Layer 4 of a small transformer language model trained on English Wikipedia (14 layers, counted from 0, width 128). Numbers have three digits each and are written without spaces.
A neuron's activation on a vector x is GELU(gate . x) times (in . x), where the dot is the dot product.
The model reads these tokens: " She" " and" " her" " husband" " re" "uni" "ted" " a" " great" " pair" " of" " friends" ":" " theater" " director" " C" "el" "so" " Nu" "nes" " and" " " "Regina" " Bra" "ga" "," " parents"

The vector x that enters this layer's MLP at each token. A number n stands for (n - 500) times 0.01.
0 " She": 642258494389582335329191432448299486486357319504629649347657464323431429409437637530421426416435574565595581680436422558542161441363516504488441517667523365537431595431399553203675586327418416593659500395472535559462458522400538608590610474571446439546705462463630402488573483206382147463537477394474415879703498447492510534379474700543459430661578495426266397611485552688465666578457
1 " and": 644435569335526473400390532372281645607541211592691620392427517478235455382642648541287319497449551512509423590525573340369447516469555321393402552429508390519467515498552393615529544214536395603460542049467444686473395599393544560555544487501351374485759481582580539565509346483458368541453570458491540846589422479516540668433300539478547616648509315438359505640330502567573739396504
2 " her": 499418647332547522288345333538468238492596178342519794297541484510531477408478610461610356708450477434637491507446585499766168451448388620434505490517468480531594403301692547310496490333441309651485491203498443430468534643314582599534519543528595393529614368576582479560506573311429311636621402330437378729574499362470583740277506556498502423553483539413418398515437524674473601641537
3 " husband": 222338514576502436507483394410229335535338204456632557371614332690450427275605460404676401536545433595556438560459553490617591449437728575401275458534570424534454386385678425388498628431384384356540518450463408508440588594233479591602565524752538516616611482507403371474528631377350498341540630457689549595755517175667667537473323643475722660568475480497446362485354680719487579708564
4 " re": 317231644330638449380622441494548506600328478539608595276496565674368497447573560599478183444461615526440739423584494402330451534581345468603537618498591376541493402442434328277431682450561504366719682430386441649411341439516590706582800559496621374477593218651471275506461441579535605334673518451584612496497220521512299382423343555535496510620586398463439355547520302697444565490551
5 "uni": 247415641439849410602515414481277276715420313376662574636567368574504358467511478568363504572486605702504413645555515657727451543432355297401741638651292590587215410394764536464353522341533435381587664577501569528435393348578335638338527503426464400276481571647473461617516566670476485359593397462405467445608414485594527523531477454583567522698598489663509312337557566343354412655568
6 "ted": 416387620410477609416452500650587525560609430462442543510520576535438362506556369652522473353325509586600730463509383463564487500333612456368405519570684232353529422623600389406153570520451292400572551172501470667596523649475386680538530598458477384539505856662516512546463579338457607462574610376554672706597409575457509798320339678418363492532623557276680365713466595543573657487565
7 " a": 392503582538395481478581607548284567363487003427417547593458454568496583412436423422494366581420393428527485524566278506351235510575418396605464505466610542546568450501745336440445457409505458460550494053525526295529210525463491604616714635593617372661542280507571648523488640632410556492491439403522537497401357275501559834497431624447494484567615530461439345675549517446479763531576
8 " great": 346503774346531454238508507590337449494504420409409638379599512452367563304620463564674274227411441664686495605458302606625488446485341448447359599473614432493375370416635601562370526414425620424537572340334575502468490501588503828573639524595581442582483419562358484609461592774299449422565641463307519608417444399545492635290244622448626593488618592356643510632371506521440520533685
9 " pair": 452479451455444500300544446442558428683392449566745470360471553898405436374495578462804445685302573521606478639542475556641296731561569475444560582599435606623411479527651386419263597428582454352582390558457275553423450588410517557566433491564494506736573299454505497636615413608381443283499637588470490542366506525486498686403394668554623600373863430334387463357500709488602746699441
10 " of": 528537663352472391405441426428508585529488311493635597367332496544422408559646119473299334535473523384568583456455691421443448536439684385593361506489566388472398359467577390520427461365699394571492666187413599544467525474471514530583426638623520318586667401406528584671569379766412435560571395367492673488526571546505828733386550477590535579601604468233512364557435485555648339484693
11 " friends": 283303526514537588522313418381437401724344289510546592483573425835482307533514432347742376509298555495695458579559607554850444603467605501291367407691486418519564539413702597567248653418215448378529457313578543651426473509233601491606498445573456484850542492542444497498411492496346342504546530484463557335688427407481518579659381531588625538550555521549409562471426697762588578535463
12 ":": 684504639435257366409534404471333424678488412513569619358443580614630431515452468490316302622356753670574468711453606540547471524461732444493486361496485261509524365397488529506395451451544299410642361056617569552598572628483494531521516566609467307490754553747499635463523345497544510763558365462465500806544627329451458487480589591452544478522631573305455404415541717597604675516517
13 " theater": 420345425588380572524457429311424433582543347660598402427605258871450472550659411621689406526507413614584509470521604714613396479458540446252311501555475577359571511305735446407464591311317510543369500383377420552445470471168632552533708406591414447603508307573479391587622393671440411424655599645611538388602332505453414713504459556575704617653455432256462376521567697410454460773601
14 " director": 148245360545560492474425460371218414618421211466600527422520462611357488684733509487703446585420475678456543499539531609774489606371555466494409340495464620560460446509643456559586531398372463424400585401426316653463432629314484561576579362545271487718517511676361275616439645678370532470566558553604520537722283375520517660359349484556564587603616472335436578581581650698516674668581
15 " C": 700605449491263262575617412444261427476377320441450529423650682907568226560607460526434511388477742477536703477361606655417522456375585450494340581596570480551306629478464667365527526467432599448571417315337598327688265343540464545493644509529550362635490502526392189623362624414499515515579648444666634464478408460649334692472719471479455509570566464380588292460484407524341722630568
16 "el": 251443438280522368493547442607492431532296610443605502434804597553363398565501424722382362437338542524583351482465451408527520433273536533298462529581464575567443625366424507376395392600586247504649503425632368494258494346502256511337697518611456388531561803675369591602598471419441408527681522433638518621556545206408427582409485578438468623360725544383594205683395417529513533667394
17 "so": 314317414495565480445600449528216558441515392449523522425701412595333258731414282668418575514430456566464544434446685362498483621570429353389474511528576238497469775338646583523430635608472433402519603342551458495291429208430262637498585581468420448309476481445519526481665349349392400599429599562555559560411513354556292510497629441476809359702592461467497318566303382149593663512506
18 " Nu": 443246528508436272618487466460332385730456322461492566357733546490299220404447332452253478469443653563566665574468401409456529459602425511426271466473622461579522625549539515342566595503653846274581411347565587439593383332469491624402434431457521401503505549505567409582495646630522376557773537387536678633453336397503521732401658662497463505872485321572561406494455411558211327513459
19 "nes": 298367432453742492277418634561521313702428397473590464416679286573487293515641359574462589540479516426491581544618449530587425548468401450298372447682434267649518556298568497337205771417407351233327321321681383425546407344706538516412399497612583444488619539438492434503328584504420428558659696456543434399523617352500681438475552291442582544303557498590648350497390483443551718511676
20 " and": 613402611407440527391440517379268695609531204540693545346312500458190532462664622587304288538406532468411335577539545460334498499497529360323434629438580400464494501530536414590498559255515478577436542038528452602467372532510556563613620481556331412476724514531556459566502349547458389505595551473600595768579495482513535627406275504498596705497548331424339570636300497531505632392474
21 " ": 700644374418183311177562497476382419577423358482426576394386480776473495343561537746362228649486533537593579582560486436465490559511358493724332548523424532932410251574619446378284764421420654482672493324553641601429465334386372495481571468493648428284663504567514440584681493559480568503601626489560556514629422429500471570424362515435541490526560613333457378349513546490392495561579
22 "Regina": 298366458283499515318380399551207432446290446420530528536708475467439412482487399546527514377388512626485228658589520656579611444613583574295426289505463385551391577336561570567663643363482467579367362483587365486471372186597396544430664408626653392525683564644543401694648526574505422543657635431461335574624316383686563657615736448513500461736508458431407430556397615690422772460625
23 " Bra": 500356449466570427400433405534344367549318397502578505411780468519329475493457440571214451426469551506444700624432480621455319439349619687305505461581705258469462420466308385287459741381709535548585622570530554328549374397664431744532335560534555146400356501649394399561552739410643306457773567548479543492568458525640362478443677435491480556634631443520385346612473384622279592577529
24 "ga": 468292313639588423533516373425270363569685612552549489462688422620374423474587267647543612655441603410513543522611655526571579519631296528223339547658546426646439764370542312397400753439506244492532519473549415429525420286611379523490477608548518379447473451612441463569646590474517378438810687625534675402372528390547431652446505643788727357448514391457403309580397454383436681431593
25 ",": 556454479541330545439384553351237481698394375560445616480257395469285448565473338502449404566334548622565545505506667480517295550473674453455454595560365313587404430563538463623486537209378356409567564097538523602453454511542592544555793581418499085619862490553476529584510434428526477532623620509435647484511465383504315435658451653316519590531479425387445386516508521472535607446502
26 " parents": 314238580365543577504396389387423345522405176589546651543612305978437441461456345442709468491343430562515532673560601437646444653537566418400465452536610521628541457393763552604279580433331379383377500411645498515421444637276532423599595504737607510748637414380432445532484516320332225484563571510513474392604574273466584522600423661564615605562630634628385418447441674694429568534536

Each question shows the input weights of one neuron of the MLP. A number n stands for (n - 500) times 0.00078.

n126 gate: 409483329597497387452366361771484604399487484411340474553448595463353513301561417386430513635452528472490405565514614500289495604451609569663437433497547517393552514495575633516468475401472433511512396558483568541450528528549460633635486549343636610395387503660631489571657433448546479414370566536290452536377403497445580426317374457518472364612477412494575489543412427534421598404518
n126 in: 610591466484555439472575641397493413595546625630559629551438399471597473549411550621389368413556439537484539443510394502541510551645535478253435566380468623430455556451545332691587674659540522559390602672518366530553401566515529400431455528510448627593553538409518427453422458483491435519533368543505537515573583515464466423651346566500474519421498576465312547511511355515570525478458
On which token does it fire most, and how strongly? 15 " C", at about 0.33

n27 gate: 591592485363609623269603224514587708569560661453413270310270292645475550663518556168549363341468619588605316402478620584489425475597511303362551414382440463364507659713515642547418388691482812432398547488563336395511371660341472347476463559673556694462397457626544376424604711653530507370478257497468612555428433511514525369673664604504497745454347571422533654513516626470368402514520
n27 in: 577529545794437381558411528464538511515456304701597454456546599342607680218591570480500558611455478507474651478549147408533690186420584551686518525522439582628333596341671577445671713640693500615455594269490500521450536654535394560590606503365409352489642344530682579588420431456386540390496606607584582418643553581588531475614595531568675415574694539496568310503503556533765591469748
Its two highest activations, in order, are on tokens 13 " theater", 9 " pair"

n114 gate: 739424591656503689514431395469510549427376440304645575489610583500542676429567462356504634587555409445611375473401569497684558699493556443466560541566557590568334419534528437389513619418628568595525408364467748428229735496684522535396606601474418596473630615729552587484472341494399531278724497689432396470321406467468393639564513445514568802528485585513487565567660382422322375668435
n114 in: 611477439591500533516515356431577528505457481340645487455595515581457579535519542506545369439413414399564453373422460632646491511555498410485594470446488662558367473439547424518493540483563489493431426352480587409401498495544470396447627565548581420489610584645533372387555500536547458399702465544474469493449441545543426627437409526524559602535502516401559542492538476404408524609539
It fires most on token 5 "uni"

n191 gate: 614489489597582271626322266453539455511538473644252483431492534671375538507342483624547490574365453629593698426436394393350556331374564551382532638578409500513412507312511740672618362470283663570416572373545429557611637656511535412507639838454520486540690504565497739404483448354549386311676619510558592324392594181459347393601429451397547476463523628323522629353360370445735564510378
n191 in: 629489753576240669597477369664531426489420614558379565330699658573527514500607338490427590731310461568461376565538365577504473466538603547493717468442608546623368475497515368486371510573563497479500513415682528645398560484517635480520723447418337462281388316587561480486440360297355614319535587378399703753424694279557218503683684425422415503533545686436397428292627593536446452497581
On which token does it fire most, and how strongly? 25 ",", at about 6.2

n31 gate: 540494631568406531684391409528537733483510430351372427448522508587398555375365503529503428729584442535492497589388436400517503422516404544579400613675336432505520680543623536476529559508604469473390485485439532473470568547447424469457432406325636530619416547552366495521382476536517281421429438561497642267573677505477487460405374662332540508650462500525443595423450553511361548445520
n31 in: 434426570522415522605467474507519632438523495372435482538568537549380451375502435461511441637456411597601520603524441450534509473498437404583457514599489347619399605464518545609544512552637505458383594437445481469490546514470456565460585538439633528519438595511345486566365475525465307393493611430472620376579639486505592427316458644388589514540392459601421444372418528539417652422474
On which three tokens does it fire most, strongest first? 26 " parents", 18 " Nu", 11 " friends"

n112 gate: 564483473503557355424557417449646422500614399566547494620485488423647720467700457537266690517372503384503560391576503423707121528594544694428461425597468503548494451578294467368531373612325609462517633681537739459490477467570633479355500409456433458493397472503465391535515275363509389576503400482697417394274516609555428583484745569442365689611467427406429418500537538428678582603467
n112 in: 352361487528407353654398407435695369407320628384514574792547497481476467492596509365470343401409602362503424444545593524562405550562350637708494478560426454525497604747564468500612563523282430446650489433699591515570451535503438425316476511554419482509351454419458450527581432370679463572503528560546615512412423424314471573430666640516526638433576567347506378419403246540488557485609
Its two highest activations, in order, are on tokens 15 " C", 0 " She"

n98 gate: 433567414471394329445487472468419657639484589575497550437463427488546478497384524560562522463598440521659377462519414483526522779541533306468444423462500506323391304508568428456639647622588481575557570348538453483641452552320701524503494561536580550486568718575466456597441610580482610536351523577497643559526543517530511492339729577377539448447492521713400497518515641491477214565451
n98 in: 647623432408450398588453643550450512398734517517516464607531531454646687503444559497432421423569524372303491600605453385575592395517468506503565518500652313484536467591428497543523313492479380567598500533479526328254488622427543640547420400387422471585568506610430491485508500680435431274423436567529486559454494565483417453417283659519583452512563370440327267290356665615555631403492
Its two highest activations, in order, are on tokens 12 ":", 19 "nes"

n93 gate: 435483521622456772810451572663416453206566628361426781445236558416280536545372373488487477650661500369628517592632300448252776469548584589470260381580515647312290406523722538611681712722561453464474369540456536592191361426424516569615532619647458613745828674222407598556546453566317421653350412711535418634529341553457355540508617587422421449436429355582205631359568397537529544634534
n93 in: 542471628358427628464513604441538544599517373377433327575446537460473428481547503372550326500372493719532413486552576403632446298568221754471619645471506475523513669696566381497595524642725540582679545562553704562707570472462473441661699385514580528482591515270587513552365432473625624617406120474425542518486461437296466663430569476675226567668597653535281370577500575521428662710519
It fires most on token 7 " a"

n165 gate: 550597438377598524474547506532564580538543559682526482395413527526454547555371436530500487537402317513456233337447225598402448581442614578442545351503666633578463404432461606467353550489528606312325614413576528558469642377564701388564643468472406539563492567444513522361561558476430429464545503630455573681608375562524473520514489635419558467320440369685614412508495370566425445429578
n165 in: 586258565767385622455427505320481517469513466383564551625644505424503482497565618383395443626487643428555562631575732487425534424503556448528470745446353318400508538465526462550555428572350495593590463407459352567511282593468500446383465579540647576464468570526507435511431579438453535506421486380343542356410620370544466513492524466572429534540437597320377595535507588431536481474460
It fires most on token 20 " and"

n25 gate: 477458433291304535652327444437417408504654375582399506667452503573523582444596402458530471598539493506656707503447589500531614536297546500522466687514618251550595510594320497405591599465618354645636349589301340550497601496354549583453607516576561650593517356740635565530465323408620569435638549662302593355378432258500555490429394346511293422542752479520432418555426316466307659588562
n25 in: 369631333355309550500346470492494521597479561456513450560493473503486639541609492409528412391441415544635570552481522506529611503454629511508514608552760461572479455508356416445597558463472484650413410583300456478581677615390548484513692418473603686594419311708520400530651519460582469569475503598359554338350320374492581469351519451625388454503560472590494413503403508443417541568418
Its two highest activations, in order, are on tokens 13 " theater", 4 " re"

n116 gate: 705439660575300698472273620437287599566363543434541521490675517495282539666496568638634354607769482309600500162651566513674679668364443642378504541141431333371187514630774479399548611504721686715399578406436585606275889233522513449483509487803351732748715770432455483416347727474343655572707588500596380424514220213384409670784540583481605543528354611758477496418667443376297416452508
n116 in: 595398600628425488462387492403367577618586460588416545585699532517279574534513625441537422400400511453547488448578611556632440597475547401421514563275373435318413559479689450363427594447613421538242417401450553478469704265577378598476486614539444466664559572556526503428534618529425602509593573524590497528581458480521563712556444530542552440503508672548514410426667382377445608590472
It fires most on token 13 " theater"

n120 gate: 317511442351671311401380405631533539392489472749450614558613673523368532350560517447455314576418388493452727504500591544331547539601587461604736399573717349490594522314624709662536675469582329457528371488576321638622519386427596406479584441572563295428430500461493482464295514493402586298522710831382595644580281692546554668385500536378507639585312581745485432493268699447470656728554
n120 in: 366583627392654486514565428626507482293662404598528500512545523607520369417447706666477401710420293439410558404517374596426557337382374569685396749381434462260500632642635445500510667754524437432504503649441555694625559551493630431692603542561523380528338582335636690497284456589586487563614418422596560472593483421671577146625544544644635557518570623476552588345503459546659446694516
Its two highest activations, in order, are on tokens 4 " re", 3 " husband"

n36 gate: 490492533539539481469518531531611622496506447512541478623608491504652440573555453540319472509546418473423475582545514520653396374475533432594591562562538492555442494574481451608397367558480468432519509406537582537417456464463458414520535424438487520581447402589591471572534581412536496413409502468470480530379528530523444469470445490658489517641516487476512515569500496367492619598460
n36 in: 478421523538494517475431464502458517441387588392425583525517461585580477593310523488560454426517518507452502432492611480588482641590514417504578406431527474441438542515555487494502484576573415571483491642563478601524492560484529454509666530541473478541540504565590552448456570479402534519566365637476574494419431408617428380482450526506429525508442564470435490436619398477370429529511
Its two highest activations, in order, are on tokens 5 "uni", 17 "so"

n131 gate: 443339511385660634559531437513450486489362461658433434542420371563523516652728344497455535598305490491578475559759404640534493549405745622503443490441616237488408585506532598599711676335493597536374481537506287616487463496440481414636510551500727503517339587542614432307529520436191403373591350573435618642566331487378474557608403546443478591458416454524344634601703553510207543624618
n131 in: 392482450329118527522528401532496464892571268308224744373377354464563420339351455554505637335836504404597505406732659548314504734292633633533439363459402461327549670427687451390382517262413437526342432644551108779417518580671307291561409418457648500358357556467671471539451352653296532570539199574598580652509251417235458513491289470277634412446432401596566742556650338647402513450668
It fires most on token 14 " director"

n186 gate: 333493560381370507569509603277477391366359539592372707545516626493490641488484433387622641420474582574503640562550371570273516403507437461572608633378655618428487385321719548510487639675463468348622404496250520321304693616364416707554393611414746349521480460474497604450354389436519519590577528646280450473646669631352598543422487487482343435395594352344276592485500444459503553474472
n186 in: 427509509435406450509395530401609550446368434585433492493474479478492591452550367421479496364462607536442660400592468605436452440500398407553548496455453546594427517286602494470337447559626452453525478352486481391439574502526415627533509620502656491566558544595530556440453542525442502493509560529407510528650513528519460498424551405410466504523462419487387492468471530555447564404478
On which three tokens does it fire most, strongest first? 8 " great", 7 " a", 4 " re"

n23 gate: 746419200537577559318602528589336515689875352535417378584634551387695755445524393439527341511531586347523474591462531451651607425545577463434532568243414376376493607526500490500510577223532486690700373329408444472479429540542568236583546440465651605565613489426617442483634235393529326606366445633333474493617464659409497482269455445327474428441474526525685355571456573507348413466591
n23 in: 676566214424398650235478516575342549591662500516552531553772484503587585534484390676555392594626473620556479613431434586395461388630454302272393453493410547426428399631528522490455540500490535725632567364467328589584436805434487302472384484438604500623560557611448619421519299326521429547413445453210696573441500673589374450443695298365618365605587463540638422491465575405476444345531
It fires most on token 1 " and"

n37 gate: 488433533507577547513443521469562509465415507464579477596486462417461495561437492540494465570508466482471476462538534535436529477537505490559415525431500479482472426463593495495498438489456592396530482510394648493401456488524513500577557536565417559525422556548417552448433456564374461560612516434530633427500507425404436436517528420470523634485482467439544534433465549509455358444529
n37 in: 442438481567479503610452517482471529476435497438516511415595463428417502533492456539505394451386495506528574437559567455508600594505486483569531534460493545536398484492490424489533401444539556552398509441471660524487434406508463491488484536577541482587524514486493554462468602497504501512461417418428528526520622540505527529471484595521524467419472406560480480456541552487454438523525
It fires most on token 10 " of"

n97 gate: 644343600371405430569570514408629600436572464503497551657445539443613508495472407561206597531234365369411446348382326509541458542579583553356665532542655424492563296522454533627579509429369564398302583449531391406578526317523595336342517549335517465503393400497665466414522658437436586541590557500435489494335363587492489635491443534515511408603462439471503308556508389524455574593465
n97 in: 536328503325616314426666387385423408509575517473615629730536592400561482347405366491533509565445485500517509460313482389687576433553559468317563558522625548380508491545595591477407545398367654585449644520481440494590694345624546483361698511468429689469323439514627517467642523614378654529693705438432597392447524512480660470470464532423497488632531473545612541566503550494176488535456
On which token does it fire most, and how strongly? 18 " Nu", at about 3.2

n152 gate: 446468478489576487625445553469647554330539581497505507546250535575463595424402532510438640525440625574455403508622388531471375510465581527502654484580623487557619588401692449565575597529425468487329486568440398424459492471495530602590644524409673439521459541534630440538464472527403557475415596364453531492354557513358647390379627445571435388484517587453443455474557329692355424555400
n152 in: 488529456433538453488577534489488460494496444437526562352603463513617628452485433448476523428518492407483569492554542514496561444565442326445611477529537526433565486560534490608479448551589597575636535487542406538431530438587519473538548496666460442510466381437506481356588643433550630385532479561413496391569463528446478488496450563407470611540537448533429539417509500312471409465474
On which token does it fire most, and how strongly? 4 " re", at about 0.24

n146 gate: 555483598500557427554424498534448581583383523479570307508486396493514479493541473525434576544558517540544467339410339519578572415573441523509560498547424382551557524430470582479467493477517616531456306585474545699435660472408590486620455462622388471500529585649513475619468565475432563361620555570418356474512435466411398474473655533451549368369689540403524498616521401574569554572546
n146 in: 502545490595500444532484524444650571500555592386676588475597488505554441513454422514569525408446456538493497502498607459591599563519548498552662566477649410516359549538457484609453495610403470438521629321559502395224368456564435491347548413474550476673367453537493633380470634415502552500393375585578480609518495500512444392490435500660466568439469529493456491465521365367359481444467
It fires most on token 16 "el"

n49 gate: 500722507433573575340234675512519670503438663497720500569481422527704531497414604450635500517612598554584369457564497641579443370563608515518636474550345461664512656406429668579375341427393656288400533621445385583607594537449407509509342442509313413388571642512562291347573607472518392517455617607407405435560552464734591484429510563403726575473542426383513648473511301589646398456354
n49 in: 436609354369643486409367484435487528562382598550610457533424379667662547525372541521550510389552658418488447450543548690547495371545487479427540429478391365579530592344514761579458442563457596345431443559481404540619546632397391518490452444505495385486581546572603352550614490561490455526444469492506527452608519425703575481487425529391618573539552446381492594475500287437629365354403
On which three tokens does it fire most, strongest first? 11 " friends", 19 "nes", 9 " pair"

n141 gate: 653587473600525483394494604347500480493494604566669685334591500656488509518567536423595469497450263704473630675554674545565251543575513549557516471683497407476530419608382594572680516609513624603517632556552535484458539529465444548584459491406454506333267404723685661582521575339344390445317467573442494625305606602396596541359281440644455633647500348494371650357491632598526607453530
n141 in: 455520483547574466661455556500473664531485441458493462497551435283555503428518602495310667424565666488500441422364423372505395376392436438573535519578495559498515440573390292458419492515589417410555505619449609556708495469540513551373562399619383537566642517341397394434513403454547467604602392523523480538414500487541391468392684681440503560388433532465421448645386355420569299521332
It fires most on token 0 " She"

n72 gate: 445527481523641577326637373555637377646385514661297562393309542621738536422371348570670378512433507382469599500276511518463550482192482553287559548607404621354624522647496421593656641569279521600527487645559623330775397567579715375466558390636497376541602512626607482728500361493396503520526330528351682705447544584430575602647522238211647564427571450736563629664338547403481543614615
n72 in: 394488578590426485456538381699571512584333445584445454562656508577821478436451538674630544469461558468500458586545523537553536500466531522328434439500477526604335445414515538393378477557543494635448489430500432395578439553517622557378411310396533466347417438563634572602516511576445388627635250511503553535509428520434344480639472390402645569497527568616761699466441590394406460447699
On which three tokens does it fire most, strongest first? 19 "nes", 11 " friends", 13 " theater"

n155 gate: 460420664330428450511388586333457676362601817582467510525522580451709354359698466553363604405296615571689325541565464464582319539450669573572332552599520306631421562589630576304331392311599461339258540500539424543379394396511711714593424476421393747422420496462520412489600472490349602343664756552500560701387350526656359391489518578694483556500534657581563369643639325388369507352648
n155 in: 437550652519658418431476610566493355621575564624398601403310511496283424441578546564631464411756549662624531638279496367591688794507617436486627587539369549676419448472720479296457404542609486292623325455420522353463140577217471560398422528405394674424727492681579543548426573755702476416720558525344706481581530519550648589571541420572642338305642531613459453517464547610248687428606
It fires most on token 8 " great"

n50 gate: 555462542553467611534500551452547288373581528651540681471409567466432479547675531430302738456447329311707580606511565471493275800636569577562449433584583607568393286497515469532571486783437585378488365823516449533471511433727564545624716600561479555650592638263513450409403339653264616252610447455551439364591659705556557424423496522637421542669507356441396700661325766436515583706497
n50 in: 572450435561421728319423572487497464424523589314641732632349626496353362682635190649450582463557398611567378607582568411574393593618588609413486409697441773519425351484591419618503367467524553524622506549574633394178622453510477663458552536415484692723559663349411643435582406415313452622666514621507516434468462503572557740420452584459448517630487465566430658339433686415504629701490
Its two highest activations, in order, are on tokens 9 " pair", 26 " parents"

n19 gate: 374532593553466392429269415628558478374493438550435433419565566582500667266664523477761549463629649500424436539480547486448563510530392434625394583529373421367361590359349568222580503445624335641782591315377558429600434508260450523423452445433536514339613430608472500730361373568522385614428603448801655572394438092513510500331490477430500612489668538483600373447482389433504416357364
n19 in: 360493490420456477315359443527592473571521705635398521507447485523323675334552488395740298559534344518340236553554437494379447543550513577518583438493480445509410506539412518513515475491642380456421515419428671566346564672443552567422608434657403726457669462665479398801427397512479518631526603530613774577500445324451407653484326563261464485554545462477397278509503318412349617481488
Its two highest activations, in order, are on tokens 16 "el", 4 " re"

n3 gate: 416284263464581510578559512444609418609422572577580397578467331341527212500635352612337524527461494558474333290559543553535378542509382482456613427382662415500538611459619414632585565503513448315278546573570463494629478288599585369473641399694673444555330557398575351326479576598520512355616341479487419446572541607419497675484550558577386573405366425589456491609400562468229398482512
n3 in: 422573470346520599504481512627667517573484504419631608366422354423380251751571527354446465380568654485485238475427585598353624405291613555303591575603567562782360293542565465440488528578471556468386526464256716520640405585431484504484479562182484344492574650488564436500492656750538412721385687348632689475283533669496628132517537552733592639603130741413193500301588714433542549731208
On which token does it fire most, and how strongly? 5 "uni", at about 2.6

n127 gate: 319512541512680480540514707554622480301570622591521496766477455408402708486593504507321456571429606479324585328665523400354402444602675500406395323520388453439566648547353577625474496237508253549459315867378638626306496216702743277507585478390665411770395600271482511328500534382365316521659284463558461461424426446526680616527323618475637429540550436488367579663373511365309835661464
n127 in: 437763571190625328548406596457371712412580681657477327638605411448525521644657635621635359555756709516399487357608479437582471561451541472358458479596416610231651758543323341771414321655703468558495380426481525375530381408554447460441538218475528634112626473464558598658496766540283586554496326452703624475461407601388545370656358265549626593311824488665262410654552475324409351859322
On which token does it fire most, and how strongly? 16 "el", at about 1.4

n150 gate: 476409575280505481557453531423374380636434485648452532587563576374374554471647525597477584500513306559517514459524398563470443482513513447411495570481486423431500364567550583371605576528505451547336590520441539678532318597388538503552423587762477648473526637626583515594447495568558488620657505392392590598516681577454413455489466492424535347508488449719454340507540581608353500454524
n150 in: 469444465329531441545579485510419384519623475598439486578406614332433317493652544530469444609522445619576438529566439492576357557480533458408533479425437472514575358543338432472425505529487391457335642664468543647515347577384517374565497592719493623416479599613585376480381503334491445459479500383428611727561531557502500421487480467593476515527452411630492392521582553602387427490474
It fires most on token 0 " She"

n63 gate: 450510563332573560503544427390337444504500516530466553625373393497409510603526678584281670489425227565494528424576523446476405652638566516349466541437555487385462317443514506379526646592473581421356682567545287686500405619464516335402597456500685791483288590359475455473475647462311522413571420706262512672423361187484526533632597484547296468574322429439497543236548460596366563409429
n63 in: 528464546372574449401546445428369431458489482457608609471635444621509416541558480653400580389457438554463563531442576521617516462511479578450456434561494544522355437448569341505509535606596455447428665500565313560495411449360466412551516513639582444526563613480423408553606509553521485302666345586385526481476469400520532588613567470488463439441442370514368536485481470541471525615504
On which token does it fire most, and how strongly? 26 " parents", at about 3.4

n130 gate: 494607513293678470258383430437468470608408356443330668522603571587519585598442558580450423493553425453503523517478433590641481652579433294545410676697631484375582568512629482645556484485617655437479518468552357446600325471237667688552644473481555548414703507494270438541470578460598617583526423321490538539420607548414559295590548421555383472591595347481279629588454648421434402653696
n130 in: 482537330387354481354489654539710503509539466512680583457514500549489540440345341534393441471346617565410460442494392726720402293555500587353491572408551509625544580517438539500563535514405415471610402454635474430556432392538565416419753597633668488488529522480527420602718540466454467443479643536560375677396402656655526362355594509472453457673451473429566578619497610497557538617660
It fires most on token 22 "Regina"

n147 gate: 402549566519547321583502540508595578538643611509504580472466481437476539562579398532564434517472545614477383338491458449553472578437601444538531545351530507521555572498585572493483593329581576428385401480472411518426554369529476506532527500610589542564393478444605446671487640504438571469603625608493531397519502545455467524372476612648525502411371514410468469484409406585406500437469
n147 in: 600568638544469592545510469531347623575492504451437492663505500600469590446582389500525510514459375421512469578537556546455482460508448494510525594585441517510466338404482468441466392631506524558482646449487556541479498478492470520464475520482399433515682466474469579535621551430540391509584470536385413639548481370582411487563446504408398589496552420502360510504463496440401440413444
It fires most on token 8 " great"

n173 gate: 310771434251452412679477521614370515401726450606478321633327460277358547571557562667515537213517384397490464697445534365738662587361500563552483500656475507449510521656328536802621448523521503439448474592410569428458339663387520395316427343336477621536399309464494466442457554437564406373483316500500545249478511785470578472577466333682484426624626414447433320522519735568593565547423
n173 in: 630293381814323226603754541490507424525342575456453622535512622561820735341457610341455605537573632424341507691568493606461426437433507467410579381404425352392497337413533555480507405659642444443570431401441258605579583402385454792519466620483497664313552696549462487558442420621443631411655568471504380500617631421444463555438568490375446354288430623552566580575320537395514557527525
It fires most on token 26 " parents"

n71 gate: 245573332546467254416632397521537582371639440671436451630491443512522478500397616675500592770676451521621430374415471452462565532395614486455403700527460511311314545417340472471633720367418532668472438598543356397698324547496493282482452707336698622610630428376428260463289308525425188400515296507528271563454429440418666618478655496464552500453517775605635453612335613321458738572551
n71 in: 553600440718609433500523518543539481683571415409413533456492548489728562539520470360363452639383464339467485386282672493417576268587503361613585359489484600392366468550302510733682665691568469660378575665366581461689486272658497389406426724611456224675638405551510435328342379510500328336436221607439428518676618472378521744532683462379424531571375435418392583555349566387595357617503
It fires most on token 15 " C"

n107 gate: 463453138328478366423612478451697358634518486640561339576669818481471515563461457309616568471402485632423461554682426493396646381669470317444541416305697417455564492286615699584667485461360514548359604442716608307349421367407663386571189500246735474396271484446452449292447460496607451472346554603387604692496606598435573459557507449528672471312354455481527500222360389523365648547528
n107 in: 438488437401526445404556327619498342440415473622578426500469663468498481542543434472751523560403529582442517614595514612517514401603441424451481413522561404544509560433608570470442609337476468559495449429590533377471459621429422333509436584343602469549519518543412500446446493498575364600418393529513597603550476596459451548490479474564616590472376482440553516343451498620419587602515
It fires most on token 19 "nes"

n15 gate: 489426572456500401468524444644492581575429533383466420690699426432525581408623549580648426410566378563643527579545553412654525514450528683420626529648526431447476460612554640506409506419402503349387573459480573615526443441427343368460563269615348364351494368353414552678495494560539471448534559381742492469338612474650530523526506640658463698664519542529370492424558472334480567417474
n15 in: 479667550426497622549489385461479450528477668325519472406359451670564497577711444414378634723488636401453447432538368340625515394389497523486643503395527485437303377467657756582471518683518566368481527372551482459389521421644466652413485475418571485524482532679541362482562607296368556372536469587305560617299446646494277571560565518576394445425497533359398573535437515582521409572445
On which token does it fire most, and how strongly? 5 "uni", at about 2.6

n16 gate: 496346712472669770492467612376562291549377619447712500619707620504462549525467353354397679449579437439648398311442561326401689571610581612507247532488560563691606179493631489378410654338727432603388532539636527719313476402634583507493547482611315248771243659415543496392430515485443525508551387500575267321536512656563417461347535534616515553333359333524347906496576584428185523560604
n16 in: 620533775331444723343404360497626414526303415375658503216525411731565676697405393360574700638661439402559518445479591475341690466531633626477429428592381436530473514447713620486648563744304486368489389488580549514589532654455452627493302366486399447402649496463480432433658545520611635710461397731340631404408379535564459807571532531356761610374503526632446542481478577395482423555549
On which three tokens does it fire most, strongest first? 11 " friends", 26 " parents", 19 "nes"